Layer 4 of a small transformer language model trained on English Wikipedia (13 layers, counted from 0, width 128). Numbers have three digits each and are written without spaces.
In attention head 2, each number of a token's query or key is one row of weights dot the token's vector x. A token spreads its attention over itself and the tokens before it by the softmax of 0.177 times query dot key.
The model reads these tokens: " about" " m" "y" "s" "elf" " ch" "ang" "ing" " m" "y" " m" "us" "ical" " st" "y" "le" " to" " m" "ake" " e" "very" " song" " h" "ap" "pen" " in" "st" "e" "ad" " of" " ch" "ang"

Query weights of the head. A number n stands for (n - 500) times 0.00039.
q0: 507508367392570635272684464500536653503472388485531744668428443493436577451335470671593560551433625571630526407289586759220476425496504588610477464428680203656508346478545224559381418481394529595524745413714542370582471774624748349493027336488459563653527535752596599656432367522563707269552474475550539629496431429559568613607464327458503399489462295417555310547290474444330553518462
q1: 775563608613527600728474568580418319573445590452670334468667413489355602373665618404374407504441639278903390631343422582273425675523650301504650254492284589301483411325551399600473345563550650520437408579654804372638469554378554805508293257545562367456620418555378465383433403356650714401335402413403417389343508437608550420634507433666564786636448687617574422466530335551409708485417
q2: 430378639470431328557578504464273564713485551584309465356650453485205516187825469592601311741610417496572422526424541212504355546593496565560307650357567440484500335597335417469776557301611515456504282554504616528567465430318655488757591571508568676448456337727609338597303276631529597393367578575548496627731528300500621492537481512420695379426616785466469320493598706282707508373378
q3: 464456474671589570382374528405716437513575350474550247393653642402595425471670478383564562519662402600650359270537402421669470313396405567540366379455367608461599559610601308316432478442523461327180570637558419654555436614693414470476557313429493698327680320419762394343627479557424618682371736555522673653507559388416481468613404630519366579521640321326394679586260528529687628521486
q4: 704489740393566587479332432632422591435577496645589366662758459633521607346549611643692683399244395706403615630367446598578480520220308424598563411461455534511752409419463551453485423407720525500373460547537443515331693485236482343425484625496606570511322458507389314434448313731547445616363419557485408541196212514664544471394447522477389677595681461778551563717511572345316541453448
q5: 402313456528736425479682602544614626648647258205423639278526629602421436360381522537394512599434540529641613434515504416435258303565669638408522517633653507309260522572529616500648534453517518452562390589715374470372597529361622432243439406208520591612474307473648382334485550450331385776417684601616350695664578373477488479310718442421612456687570531444518558423430429486662618418540
q6: 482500574307436447532328381445500496574572608515554442352753496363685241382429442548440340432347474608458707455604568513648538539514346493596354713294642466522560656439296446432579424424487461359314635496518319507206425575567486586651412439833607406697574447548651446309515504604477367438529543483324437441674429593760438571617583296534562486568304481577632602702612673666535278671215
q7: 672560644518425400663397548328582666372469372619430699500303410365409592433412507480644305621782627477481490412432576447474273535674434426386440503522550551513405310287600369455470476715436607554617468332689537439308715559241543442580375496694329685605598531447461441543590677614654343446668477449367468480536497444500412651472434616411635401362416556481533516570529510553574436650423
q8: 247614693788768424485552755559481544403518523488590715564594295387482371587484184627544299610484594438489406530588650693624562616454352496591621459380453476670675608519574558561434297527504508393429542430465389401567220485528512283500676632476335585556341581664479473423300496215496565595279341631512403737555384732636621402348578347484521484234298467331416515291744530205475714569473
q9: 492504563487583583485500545351397547568214327508536307704636905567496288555725674421512500411585531600459430265472424487554484336454569571332426455600504143400322583313535751530358460419482481543430481459438669457636538531436363368437573361524518473729528596226290599538725397610533527399761508407619611473519642536492661556460306306738517189603465732667401460622455797408422661428376
q10: 567564673389445547314468335538489246414503644405431500330560301381489496511481340564689639516370511415421653670800535402607429287319512591598440371636414527596418439595385464329611454545656652621552598390534568564592628662397640581353430299466390370717215721497603559625493493658826584541670323596466400380370713468214571468655673373534382537621364382414635619493468359511276466646351
q11: 532508238456523484604775389528337484496320401341316185638371520265571389431492412630562632425528504346654392685252670757421580720607761516427208814511576475528627541583193283711650450377460481520296473525348638500545457508504335463504701361209262560606492326530585594547676484583487764415464441584570702415532581572534572573572394320475543690425565340423657537496435523318542553778496
q12: 511310478675660500728566514624318598391510467591500548489537437586246630627511415418725729342445481434290692560387465262618294379496321597470348504688496572573419530529677500496584584643524432736535619621559564703377272278755423496411403417564405485549658366407504279558526434409683398735397489734455433575548549409683665657504465382405480581635492282273507227489592464507492406344333
q13: 585586230423557440355453437590489508550598561349721438476289340317515692344646597559476546690338371335724546614591323794542590590477504489457531429545523289481398682729434582398554267488722609488541455582457362524430451458345527644470480617572760469271520420554595249665714397363557603457458523433619633371770445606174401342474331364579367392737504634574515446274325609500757657553306
q14: 428528559401466503586477490577256581690619497662443514409465410520581337816472479688504548299555500582530428666549604622459630536469562416608459675582404419415331373453493687231371732233547493388317647573593476437614490486627493372626403461246317322514605543715624649510265429612460480642459415638507615479613658425467500383497451448451519521588318435351638265484430610425518385473614
q15: 536661486606465490582614459399662384539477504551657393330414514596527596572682439471305511348578389542369585341304589598638515372331703711554543449377383654465480420598400436601539759635347687533485340462546391373429448651390475478452377420474710440631435493646663350479546367584647384680574394309650592723308376379616587631429355707478587539395656635479381320337401749394297471455354
q16: 273461410606436519351383634418500469511395492389521654402578383608551468582283550433512620601434764752563693570437628731715398247553671395375210537559411445760453476321542685549741448342623429739599500573778547457295538530349599619299500296425656607555075592514434678485442340496516527321423301563555662488500606489480368601566580543377409381420347496667561486268541620580251625451500
q17: 407551864654443594627529515311478449589529408564454217358480438238500740449476407350468438456442586561485477559393556696488333406496545730453527470441276695565670575424678673398546347388511345571335504533744504468460401424743404396392508661560586577670591669457587424469341332714745232344438316545249756445419765467333376665610423325615455566355721537478546387618474297685623496375655
q18: 382650345328548267554359447475372387436262472596650625327514588366634615279582292662529567370559584362523559589730619544535588478448559412465437463603382411541549518469312666435510403538510470419478473518448444613530401356479558640323325301461602528340472547594837592534626596599401575461621545350514480504406596641511352685372536263750754400579574522440422585473333598614577673330605
q19: 708550527467541618394278730381352368598450485523339420469508672434321504592453656438311537532307607237456553316399583469557488456820288434512542485489614367628775387354511439285259476277715518369399544488561469396449638522371590590581608398562629678547454520337419500519458343414596620523409726475699529684345399758532516596550720591699507455474569600635470311522745397753444315407363
q20: 439384701496583478548225526574348438398353527398620561605554527370626603550402458379833504584320566534459496420395277900435548504780621653608358496254427386792496567496711423713629432412626656516484313662370492422587387647535545401419468362413648431285297404411537342716565477579383560546508455276579350573603543601419337533355754581496562511428632605309684572654400474242476450380608
q21: 684504589642681350387618412429811665571517533568578478511548570294413299519579426496565535377610615358386493472575508492420171294362578514601482609313412560314448816627574104399241374496547532347641557240540485421580399500432402549514411521481618339560549794445535583667378598750481475463522416493576613537592549406481720432367566692489497635409579442574558583205535554295457519572386
q22: 489368271689385571507421546763441481547668547571530716623301441475548594530265664493545363630391456395369595472638386769536300295352473266522628630328792590493728560500474519647420276620517532738457315550237441574563461482519442602292722484245466325351519504561679550688562525374431529570536540461432563614387582369408586514528687489485553409514385542430478394563746404580427444500225
q23: 337638584441560489431525489408583129573603289430514401535511554595350473600527610492543415512466729538434534511597504600285416452545724570746470540551511660109346593448466294429470634651472275531735618580416778751543560519539350285646412419410343421543573492815411649823390560702580530523330425398508609324542291357580391504439558542500510379485454212642630436507588238489524496519553
q24: 655552456526512636504681696601564654390668370316467432370436492531451574512524376488731624359663560646196361300358272697353345504725719244298404225561448430464448508504368496492654368460645473520542228508596451760583304347426433463600508688639559373455362500414729668563596661363513500524627765408590447488663232624504547558194387532582576524496123454577555455561408752464555472594664
q25: 675339452262422453396353469589666346562474160708368624532609456396391784577614416703298270592723669259461444663537384550476429681543353686476520477370620467314517280551664445488381355643405663747377519285460634252314484709717441570604609567504588647467724749403585488315416311488445469778603449638353504464564301541676691554492568540439370563331411433328402455721381407512643391504540
q26: 512340464720359690604455803358489374350683504418383297464532628492594430468463432536315432458409700543581795379545546660425601504457403415282292534263699377177666651637735615473433260440674457625500446521596500472481484559627626401504362451668397865663516628236564289520516488347344653838532315561553390391405524429433432539508489253263522425496528592588582679378297597504479726469596
q27: 696667517572534312344474643511536525633571555493427403682552368380500368514521359209443622378497552630420297395479719460387445646565391379563458626434476450592405553452500526267377450620487440770386658573476539479474602425489449290397540632511408469542598543474698558578708514367711548288442568659479249556524306611500621547441559707192453534769461609444361584576656470538478430453323
q28: 414465520694473770568482470671352648406493655564327555468650646542441290342392480560625500439496405628594527548552626509578582570527483272575367549605660279539431460650594433232434553644596397504646489322559715396545696423520230782640693544468349566504205472547508389438508515473351272749403581616508736520316368585553308606170311508697599418083659438601412599433466462543521433458268
q29: 378627403390515567607590412384467290669586348477236546570612473522392390635383382360457410412519562462651523399687782518477625415500589552423638342214485441583534500402561423403401714310660574314736537496492302570402455394469568598393560328673307466285360568325419579553788779413629579585378489511708336454538457684673659748576319446241383344470551355562635672606669634538609488451320
q30: 461709681382419531366432541569598588500648518658780514471478475649615552428471457351552596250400342496752403415212496582272368538645508785507626455596471607564410430560532458420638463607431479802466587387450613351439528436356564474486447391518418550566438474447409451578407479666349613298432543675783408287575266389745469313497419450706461532574624538259468453685335566511428420542601
q31: 511389660484366500486569560694591538497638642323592507672478570429601432619383437186363551285489281551248485374489481381467605570496655500414618567496323455624496526536320555597416580526554622549633313764622743444580359536458413432333326483625632767406361305208469279646389674670780565608474613482470475660496646434415543454730629426534500350569343516419352497609521278445609380374445

Key weights of the head. A number n stands for (n - 500) times 0.00037.
k0: 512793508656357551675584780459535657392447448504466451504394520727588772377248508295404595546694736716555439431706311426597364543488231555664435318527221512812633305612435573504604618363485543739315595880678611558358500504671460442617364486421314331405578466428690436324403356667504672541520624391409546533411355496266530480619673261338409452468282483605349443372352539375376607548553
k1: 316459441446500500647703509705394527450454496693682473760704835556568704591661361144440841444630464558448388636459369577344405443407675321582288578513370389331382339301576505759260519643590338619423531443455778445649645389431442319587387263532603353688271309475725337589568531624661686486603598423606689241684495428377280822526432307666139688642559576353394289354266561669547523509207
k2: 596605681445422443572614420475370496604465607641477442466634458335414380420590742225504348435479588360552488306440491572566381218607482634660483624392463449310322496212437460520566392330648569420509516703742716602647512401256809264540710453461343575581458383496527578702278504689386771294500521061470472441371649366860518536547472500735331716549521776432656629436632476161570466643513
k3: 500428412518691589687418511496647431654612476537350440577288824469291471584581639556516415616369584461500353210464314555500554567410634542733377317264778435547783268590504479492638475623442508339297601529425294395360601484635571242607475678361496682241686442585551757366349230598479257536295543534504413713690524459421618427440410572471493638731617136469477556360473562508601524609572
k4: 642345590518504543430263570636538347284527460458343593141414361574580630361293508681802496517528541211504407542574331602597585294500410413443431426624318488219478591604613612377412546448578417492310547470601784921616500364408332433430470914388470633645277753897530345556553372576654480402613384446521341721528364397453586614473485492384467609496529718504619359481586512532722512476614
k5: 249389330563639656562478427609714426658446542660437427430538473496601532820566298504516259739614427538404534453519512719565323452727359637693377577482450445447366508338363378478553536561625411601447645306401628383576436244716662343301532238398556382360796254607402376549446553492532455411451232485590427454279656345540703659486536462343541648651461263592444521653614600496484558702653
k6: 776547612359579616410520492578318595453288580622394445409813483282420192491348313323619969571428290593434581452478265255597410324715262624302474631545564242698593452609487455396584323704659430327477512630300336435407475563596656364319487610605719453691413482417600471281406416622428508552703597524535443470674487556375840781524427662701754657450669460455462380508504732496397314346355
k7: 456810437423468661708479630254639451584503649492493364489515345578631356637643372634595347519467378554252386552478534424588504356518910365333750602539438387547548590301621359482416511354587768724445414570661388634375507438334543451546615492496655365463283408476574572279555590381496554589555315349255426374500429528535504649469396533636566551236232566630468569560567518507488481608456
k8: 389483712481714787372407545760691770520524458671441847439457444215629204414137342491646376313483646225673385585609625716517550613199333500582496697463325465707786548416650609663386425581492429383555554663564409382350479327645420509360303207443335411622622673448587647466616673466342382383670555578605500461321478544567646450524618337539388313538457653336487376512516724339378569345208
k9: 363397690797592413442371475296524535413223441390437273870504629438339738660767645339363468669453707830298641403483691377551527509568423542522590496603607465508373631475423714483165407393679229274505475550543370548492798605408589094508276644509594581771483580472587639661358504424649597370602415512377279647445199452325805575415330599412488462306457505673664460418516612513374565492431
k10: 539603797448361328666559534432515556345662383424374535480397366534386565480251441675719588619527555628409688545672504311313541537391566637512626500485390536531470347666571391431667280645693657775517576338476763600619654608387775435466418601323359301496304736438726454558362604562533376326434376774419447441457500522244233527217519567472592500624400355417346658646270550360401508458512
k11: 719205467522536670582523414612631766541443552654343427587775447555626727282496606442285491470305697617681349539371619458387551668637500591508316488406630529480594146492333552432742458642199409492300516560793492231597504492240440508484487340709616500371371263644704488661443416560393725397654536590513368389443504577440617279419542533283463613520334723543548569628222468270423607536447
k12: 450420513725459516528347488403658496485477690585083729525357550609390650458572217639874852552492412628480712283678435385574364447397443589378308320548558504302495504553425363354426712512481662640513419614567504720524463262586484294524561453329404632394555461399402651467763279283412336475517434360513615424733674245303660516812437675611583438775585526492647500464332544517285568414371
k13: 545410426343608560429477402641376550278550387170785614471414360378492681500713537152331443649394467443654549450550453711411655332468590659636668570449651697605250792500329587616565343622522353413513560186390687338477332375370806534508470564399507419234579483725704320577324424428410472632715520590626590475630500519616413559465430504609390273689371376457568469403484603209698579600766
k14: 489530575410591270671664539350602775493448537667309396455519735539375385351557552564309508504426340537704330496609727560596383700416207493440526394528548451581378352682496547330584423485594558421563587633408759120630435365549372378461403533470367323409443427600650384485771711533223544347463555617386581694356572308675496464521598463618627754449526426432653490549461504434484462424515
k15: 530619504660451459449388694415377333240425530547275595597561308614475492500477771508571524504294692357511557692407322509690376250360524430377718328409626614496442449538550606616470492432351363419402552641576566581333766530539511457397372363543602508247667433365431369579607305695605587381583255445590569573534768493504500670446377351586669720474632612617470464383662589697275221586653
k16: 412568530519616451294790565445572487430508312642283618513462335447286691644500408718452410539630775537589496412560601529625527411704504496330508464706626284542385737401630316422542134224653570718298250571441628393204690637574654400557672769142635471367419531488603285629513504562407459610508413661772729458324436722297536427444516631345265525405556566674256362500366471492460517430454
k17: 380595457215335554719650781413537360607601057526334762312344751446504531669619384330665477294131786359575530500377670747534545668487745500456798442603504425385542760466620431437410536333390705640266462309487719548516382453708407367280396664659745568636518330588427411526535284652427606383355500549297500474577461293735418471374443513553671393589587554455639492389409337555455570294392
k18: 376579461578622293220487336226439598598407458576660511633471654527734654278507493489581750618688432479610408446522363488567485534377481700647489401418681391700321576409440636514556228507471503525424472287539464594443688406456721511397392496730650461315713662490451451454482444664507699468380563612438524461366478493377647531396604692533407479489464474565469264608459455345549478236511
k19: 281568323474328364604530607480451463346444397549713639528468648442403364436724528540504504604440600468523480474492500445429756184650336500399732504206146398595692504508791182434587740476587275540390360458384662536553621539582488557726584509553555627553350595597339539555608268433588363460413587656692519367472342098420627620353594612471356393351589634481672507413772573445542682527396
k20: 608496311583529488508563556669267339657371422329435496322450487053696840248555571580711402439342559595480313322449444572794382593620535528593629528652616320591468351492479429708356448463527423568518703355475652678429782697393504642492395411406370517283492478387753430389579430385570623416463706512910516546238415673474544548630611692303237421479572522396443590440464658364645508606199
k21: 455352616753363377535473472458388604410538569471617660467648562484373382541433463674428491598496545407492381523408538354488190297338556353695283320355422517383787387613520779420273475533616747575622735448553521429333540335576867711405152321660786585408621406519670496597586460351392605227345451571248653380647467782547439563403539295571563508557296677638496722445445750545448425432377
k22: 394618408688537474515489322527281481416798579539542773546580572434397539450454439619433476449625668564420398356624327496654604268376544526519416678496640597564608407474379347574391555681376459535528559508579173612590422862484511668376325568274229647400515354613516232504679496575300571660496459544652648397379481486552540654299575602558408395608273572318407606688398386699348542392390
k23: 603387504505436634691537550640598592595585684549647349219317752755285429522504375347379140338491348650471703529377410307260405468389468454421284537591474451257524584623530422466581500564563559561707424450314684452754534526420291736442314078615397320460606280291528521722348453458359526744264389752611566687478491708627592659512901284562710646334373568678525508430537370646550588449483
k24: 765627592308769682282418513354616491432259293478404417668347509525369572434429343765626290582443631310534483475416536665305362611556468741425365529529583755616362531509152268474582428413556331447597542592583513597541628543572586626605706451420512587398642183484449500435290590093523513553517578600353163408752291537418328601649459456674476392457394395667654280421651741850890456688404
k25: 543439496309394411738353604632615628344573479336484509548600732471496236706535413557590672306530304599400439681650455435879454385431331399456596542251699549346752633436435246729371455647389538509514669463669601376603309457834320723533527261598663703611429689504458474277282252756477663408642582529545450434401358537746532424640648374362664569337236463263428602260542289311372372738413
k26: 480366373293512877523467421480400253392361496576504602659626508530434447496592402591460487308437587678712543578512240693695549442481430926551614605474531440450569512708700483546372334348450386564446744405265373408422584450669631411572410425432572457608580472599604308399406662411607357520527628384520328583520444637414667341500344410520348652485397282496592647433323413550182933519602
k27: 629626635313452622383469586401569525500766372459519492270333504555260550525570553558529465698322520516703193550434702477399474491412270382283443632593496712592615492436504677425548773367644516282474741466391315632527599300442308342516632705201656460591393302330496806524646348456675528525605544496375481300552426527198444582427577739608460444380438619352452864728481449428393389540707
k28: 848367358599525724516179271159492739441520719526339594686491431496652452405456704504509564624517393504521415375565580314420702230407491281625543418651364334610724470462602224496622451627527454548459317567487721608787600265723475434545451505421512568539522460722328529534564844450460223444373643374378492453377383564648604525540250696583323576374483478762617436463615314775370513216376
k29: 419267729547315354558771451365537574602624462526610470722496375512419301660561329457376505545479595640703402374723380411530392301589581554244642484262432430733809478673539464404555429415683529387651421197504361487476517255474492531512469332579201274212343611420281710381586475416559394669687555689873136323538535476257573380569378530381527564487622784623664436553739616751495474584560
k30: 307682296238322551628511496516401549407662500451507395488415480574485891362558355422579780689508455576426617523508500454628352721560334406569480303434375562484487508413387659728811630544570437660294629572101492443466547325467381508550601545359404708430278521353633698484334540401606635402480612674669327333480348679614577730595431367632395536556631593755433549350461332756402251425322
k31: 438703387418601428536438480605434332473508435720454401542355350624636619800302401379568751500434417525432426344454539386369791574504457412483682540520603297337613335614430474456353500430399207592522653417463538647574557610564492419540245579661201635542513213554627743692645533317800443646275402413627650213405736621344364800617305607415541525472475309373698670602496848394461362512417

The vector x that enters this layer's attention at each token. A number n stands for (n - 500) times 0.018.
0 " about": 558582578347456393538384436458621469422498448455408466608442465393682780571590552548483578487285589478612506437539603538622569526533581472490574542458488527493344617619564532409495513368464408528354536452492487560518490461370482378585414744412516634548468455461488532424456411467626366575518442424582386533519396566364595597474360582328572562467655461557428522470497590432515545403555
1 " m": 513440422405460503498475408427512460411511364454367508470600518413500679627580464600426625444330605480486446399582546535437633579523611508500605570541512388544446613511535415439537646448522326555373515429357450518389571553500646381574524751412481619419511491474508520390498415414744450594517439405437453349545346558374752437573455585583435560489603471560532505580524475410611519403572
2 "y": 432543509471540408525558509486434467387500457446441501652407478499588720499571393476396612583356520477524574420543715501432630603677518405476595451492522507524422507524471288550500657525509444405571549312389359469313648556436571387572454860392414545455529533456490429514505462460750487617524467403480417440454517576375662552597455488551509475536529394525447484482548427492591528401509
3 "s": 555472417366491509492512494448470495492528370435397507554450406434499737556530470534444706516402573499500493451510651548492629691622646520423573566503579499539450599578476434392533573368483349424504453430433310394482539507564627397606549934392449670394505434483531545417436486550624489568523420462479437337427495595354666522565387452560511523435477417575538518525508443403499521331540
4 "elf": 551480496429567502477523341541470437519424431352356600586502447409626719518538476510371557557387607418406546535593589523617581597667593480420505669526535599547420509621521460460490592350505468459483464351370383533397601555512568321575492840472380468382516482429414429415499511464650424595472414398521433354456561558282621463550459619545562564533624361506478529525569451434525594508482
5 " ch": 506520460361525307517537363451567439414374454455345582468420383452545623601632452635428513495311585392571510393520604612507588557463575489621597492562437439395440516532521495543541610522553457520459490449312395513407583380553490374531569807417502584358455529449414494429369517520678454568516467588465470400641478511346746458575448588596485488457673501578576502496475486481573551484497
6 "ang": 532577533477641368496489533528545438469393353500471537482557444440497641566638333544424662566311435389447616560661633537535532532545512592565668497487535517482504476570527473480461504418479550381413511438519391480469586454611466404505505927445479498468449563529361522428486404354498372480651451527532380342533468582415677524579448457491554416425641439539569451576436332420568496601465
7 "ing": 511575488387534496497508481514567504494390403533273463605450369471466809568558444552515682506368555354407490515601630580530508568542605560614612518551473519459466604549618313425519474459560409458419574352485440524513541437527540337695495889450443645450479515551347487353482474465550501523508403441571426493552482508383606551471532539462446567395628420411493487514533294417484554549544
8 " m": 481484399384499506519473415422515446421527335435371522472555469449490698636593502607372549540314613406496436443567546570425610589495589483532631605576479366511441643529545428472541635463539359523409481446370474531415541518470659386564570724398466595372520526481472472395459424421729452583513453420442462347583358552371702414572481587576419552472560512549575512603522441399640526456576
9 "y": 416575487448546400505552504459428456387540433415447514606359462524547710522592418492376545614367529447529574461539720529401642616667500389516639463507498519516417529547462302543498664519497462392602528305422387478328602544434559390553483850411410546440518564461442414514490472460757485633529460392480423426466511567404621514582479484554511470531529390527480486482550433481614532443534
10 " m": 492471371374511511523462443418512448414519333405382536465549453450492644623588507612372542538320609415514434438561544556422635605509603472524629598575506373512436634542498425470572646453510359506427475432350464504413530533466662410578569770408461583376531503476476468402458454434745461601529458419450445341563363554383686410572479558585427527486548512564568515587530449413654515477597
11 "us": 494577374397469550539479474503534447363557428408505449504400470545492750543590439488349683502375574403526519454591637513488645631660627430528633570485538480478407512528491450420538701429448517463550511403396417433300521516473587400571574918465492442465408438541543521536466428495717452568513488430535478483532438539272601412479485394511607436442414492582470585543557359375512521502521
12 "ical": 448596435371481510575602400451467383619519415362330515572387431466539553615594482569365614539359549503556472442532597512482577647570603558491691591561463662434437606497408346503560573485515553405479485333450396495326601486459522356624572849491451544429465548488461456515482451575596579455561401437463366387590465547300671518489492514413501555546517464581470422489609377449531421514569
13 " st": 512571393335499514469543374398506398397481415441322501380403464464318635608634504634455481514397631424638471464549616560477586553506704523526687547545562396439468565561502554525461567438510489442445419446357491431395617513420569373490515745445457543390538489515440518432375480477600565585478392493550367441616344497330707506570445601511547542492577530539602463562600413492623506533506
14 "y": 410608501477571520464563496445403389409434334361456515492308526473384764608659453464430575581328549388469531507508699585534588581590543472529617476497502577435520525572428450498499660421492428356528543414413417418344578471444517348621501767399522581406577556460364447450504486530543533602534396439499435515440532542532676474585529488446494467527687416568622505432606455408595554458499
15 "le": 448488455376479526446384448377513229515326387376469528451499498505404757588575488558490440459447626404559477532574608566619605595596646582503550545501488641417459491573473549397611605368474470384514515460385364470419531446493574381609539860467510499378536404572406501369445454536445572582449493477511452531498489502343725409609482553475524579465452465621562454512654547400560537498530
16 " to": 650513439379518535540509429455510467471497405449335576418423446421580716546659476581385504538361655385501450438499589601485516545474614467513641568478609616512355666584511512404514577448591445430573535412467487460395547451484590411633485804312529571419493465523315509343390467476535337561564473564425451583487481538316629503486492548452501475569617398565539484439593474386585420491559
17 " m": 519443394383493528502460436437520409446534332435378538421554474419473623630572521625455489457319626439510486441586552573388582595486606500509624596589512416543391695508512421446573667449516370504403478435320457516395510546489646442577577773395469551424536517477464477403488440432732419604498461443408438407570342551423691389553513563574455498483554488537530534557565433386673516466609
18 "ake": 501490511374498525553531503436668407569553338366489466506413459483575657494537460567457533524297623477589440582594576547532513498615575555445637543555562490511340554576456297496550545524456446442546590327300361505426599458477598440586500979556487425415463444508428540538435544442627431571463457457493367468477470510435629462526423472527559483475492381545483500573515314355594580522604
19 " e": 488550370352422546542448488453512525441545354355373485441525459484482502613598476565360429553448651430501513542608628595529526558536634461588620571624566489522371597500571451465657613363530458431454500399329482480351519529502612443559530793413576583404578521507369433463490378533643453580539485462473303567510421518303680494556422593555437539478479384518506429497521441333618417549627
20 "very": 583470551380517511483517523318512478519576352415370459443396434523565629634465536577420423565497575400443417502570620530494540462576642450533627487450454542490373691400476424407570490378474466546630490400470414502323500524566686397674451740471481511443337491396510489477401432561603440684545487466400458545538412574374647552455494583422607442547665435572397458417689452467621574548495
21 " song": 598503433355506412516567447579408387539598390439375506458404445416558578636601494505386434498370626486540497546611596547499650485595613534465554471530499495451423584509507432421588521335595488466407474512467470471356529404440625346497550743463379561423529615511407533430372425523550403651539404504468318458659506457452660534506523587562658539437636460473549479557510313343652524546617
22 " h": 529442465344536428558577434373581497429505450434362550413358430517476642563608528582390444580339571385541461501632527703480563596398565457539669547532475471476365591512530387509561574480628476479412505442383515456435589463503581384562529748392477578425457454434465462365422460471628468685524437521472382438563424482537686361527480637655467428521550427514587496473566400397659454527648
23 "ap": 488511485335581518502554432389613517505465407346518464443381473413565569547581384641422567543418501393576502488588612688510606521428568490529689585526553530470437490489480401454611585421610562453376479390414356493363547527455471406735479869527437617498339567588496536403467491408574388600555442542543428401457347512477519442532543445503606427461471447524605458511578381354634483547585
24 "pen": 446526466333581555573408447508450413563524305429452558498416467489514602605548442652534494437390456487567397605679563586397596549559648621448564562528559627412411475533570422380548462416488495426450484376467464602381610449501528427557646801486362612354495531524423589424396506467453405472547397502458470449594377529444594495556414418457592530375535411497531467642576413377638606643577
25 " in": 541555534401521448536579452471445420566544439395333538467472528468564679540683387607424386521356643421544529460564641635422631556506607473517658604604593378476340674515540429406551545395541458413482510467459510497412558467456564411631518712364593552496444486565345431406359488403522399595481518434392437583553377559408556453487485516432516523480625419412531575460574374387636457494605
26 "st": 547516536303503556508574421458500382498458567475474490420466478382384679535529529571568403449429576429625568431531664614354515585659737562553609510555626640453503665499489427495453535354549538516435385393443404611409459459460480494493531795471496582482492456482515469511284437432496488567375479517439369379543417466288662467562519564483479395385569453539410514573686447471536535506622
27 "e": 516557477356475545503466423545587402477438408320503439509381546450461687494564492523467449440370565367442545554637635575391523501680660610539639567510611612595336562465500466423433627408576520489430548445378377504524453432474476562572578851328586572379523539486365488591362482513388463522478399512541444596480596468358533288571498582636534438442538448500534487570569494423507537463563
28 "ad": 546493430379614520555496467559451471530414444352431447479451514437437687558513443603411380453353547456465550572527626669485607523618713606460614504524505608442486753498444484558529567304519519457442573406522343506375567497472565487665555758450482566421555549456403580385456391456398400467422444448481558382494522442409566418481503750503599450438501402473520506567608340373542540610577
29 " of": 599575526421515512639571502503533364559515421398388525479465483397507799490647472599386447538347691442495516518531646587400615504560563525596637585557469537482359656455498467394519539444608445468416487460433463520431517486458482519632592753326532520412553441592396420415290498431472481578466448430384478662502553538409533456521426453477579463484598448449442446449632363346620442548563
30 " ch": 589489457331527345489570380456571438450373357441358562398401402472486555561621500619477305422285614394584505390526624671463595571459584504650620518597433506377427578480521474529554621480565497515487509446363484538412495398554472435502610721433503562399447492448401443494332511523660437597526458623423477479622477485478653425557498587589520469414646505538578498475529438456630528530571
31 "ang": 564562538448643376485510584540570422491404304480504543407536446444468553571644347551444471510298441364448615579651655609506545549539542585562689513496540588459487529544530450459471512390475586376409528431544442479484526483599444462473545856440491466486458556541358486448458418336478369499655449549498387421529463552523588492555510442474580398406590423522579461576471300418638486652513

Token 30 " ch".
Which token does it look at most? 30 " ch"

Token 27 "e".
Which token does it look at most, and with what share of its attention? 27 "e", with about 10%

Token 5 " ch".
Which two tokens does it look at most, in order? 0 " about", 5 " ch"

Token 4 "elf".
Which two tokens does it look at most, in order? 4 "elf", 0 " about"

Token 20 "very".
Which token does it look at most? 20 "very"

Token 31 "ang".
Which token does it look at most? 31 "ang"

Token 12 "ical".
Which token does it look at most? 11 "us"

Token 6 "ang".
Which token does it look at most? 6 "ang"

Token 23 "ap".
Which token does it look at most? 23 "ap"

Token 22 " h".
Which two tokens does it look at most, in order? 21 " song", 22 " h"

Token 18 "ake".
Which token does it look at most, and with what share of its attention? 18 "ake", with about 20%

Token 24 "pen".
Which two tokens does it look at most, in order? 23 "ap", 24 "pen"

Token 15 "le".
Which token does it look at most, and with what share of its attention? 14 "y", with about 20%

Token 9 "y".
Which two tokens does it look at most, in order? 9 "y", 6 "ang"

Token 16 " to".
Which token does it look at most? 16 " to"

Token 10 " m".
Which token does it look at most, and with what share of its attention? 6 "ang", with about 20%

Token 19 " e".
Which token does it look at most? 18 "ake"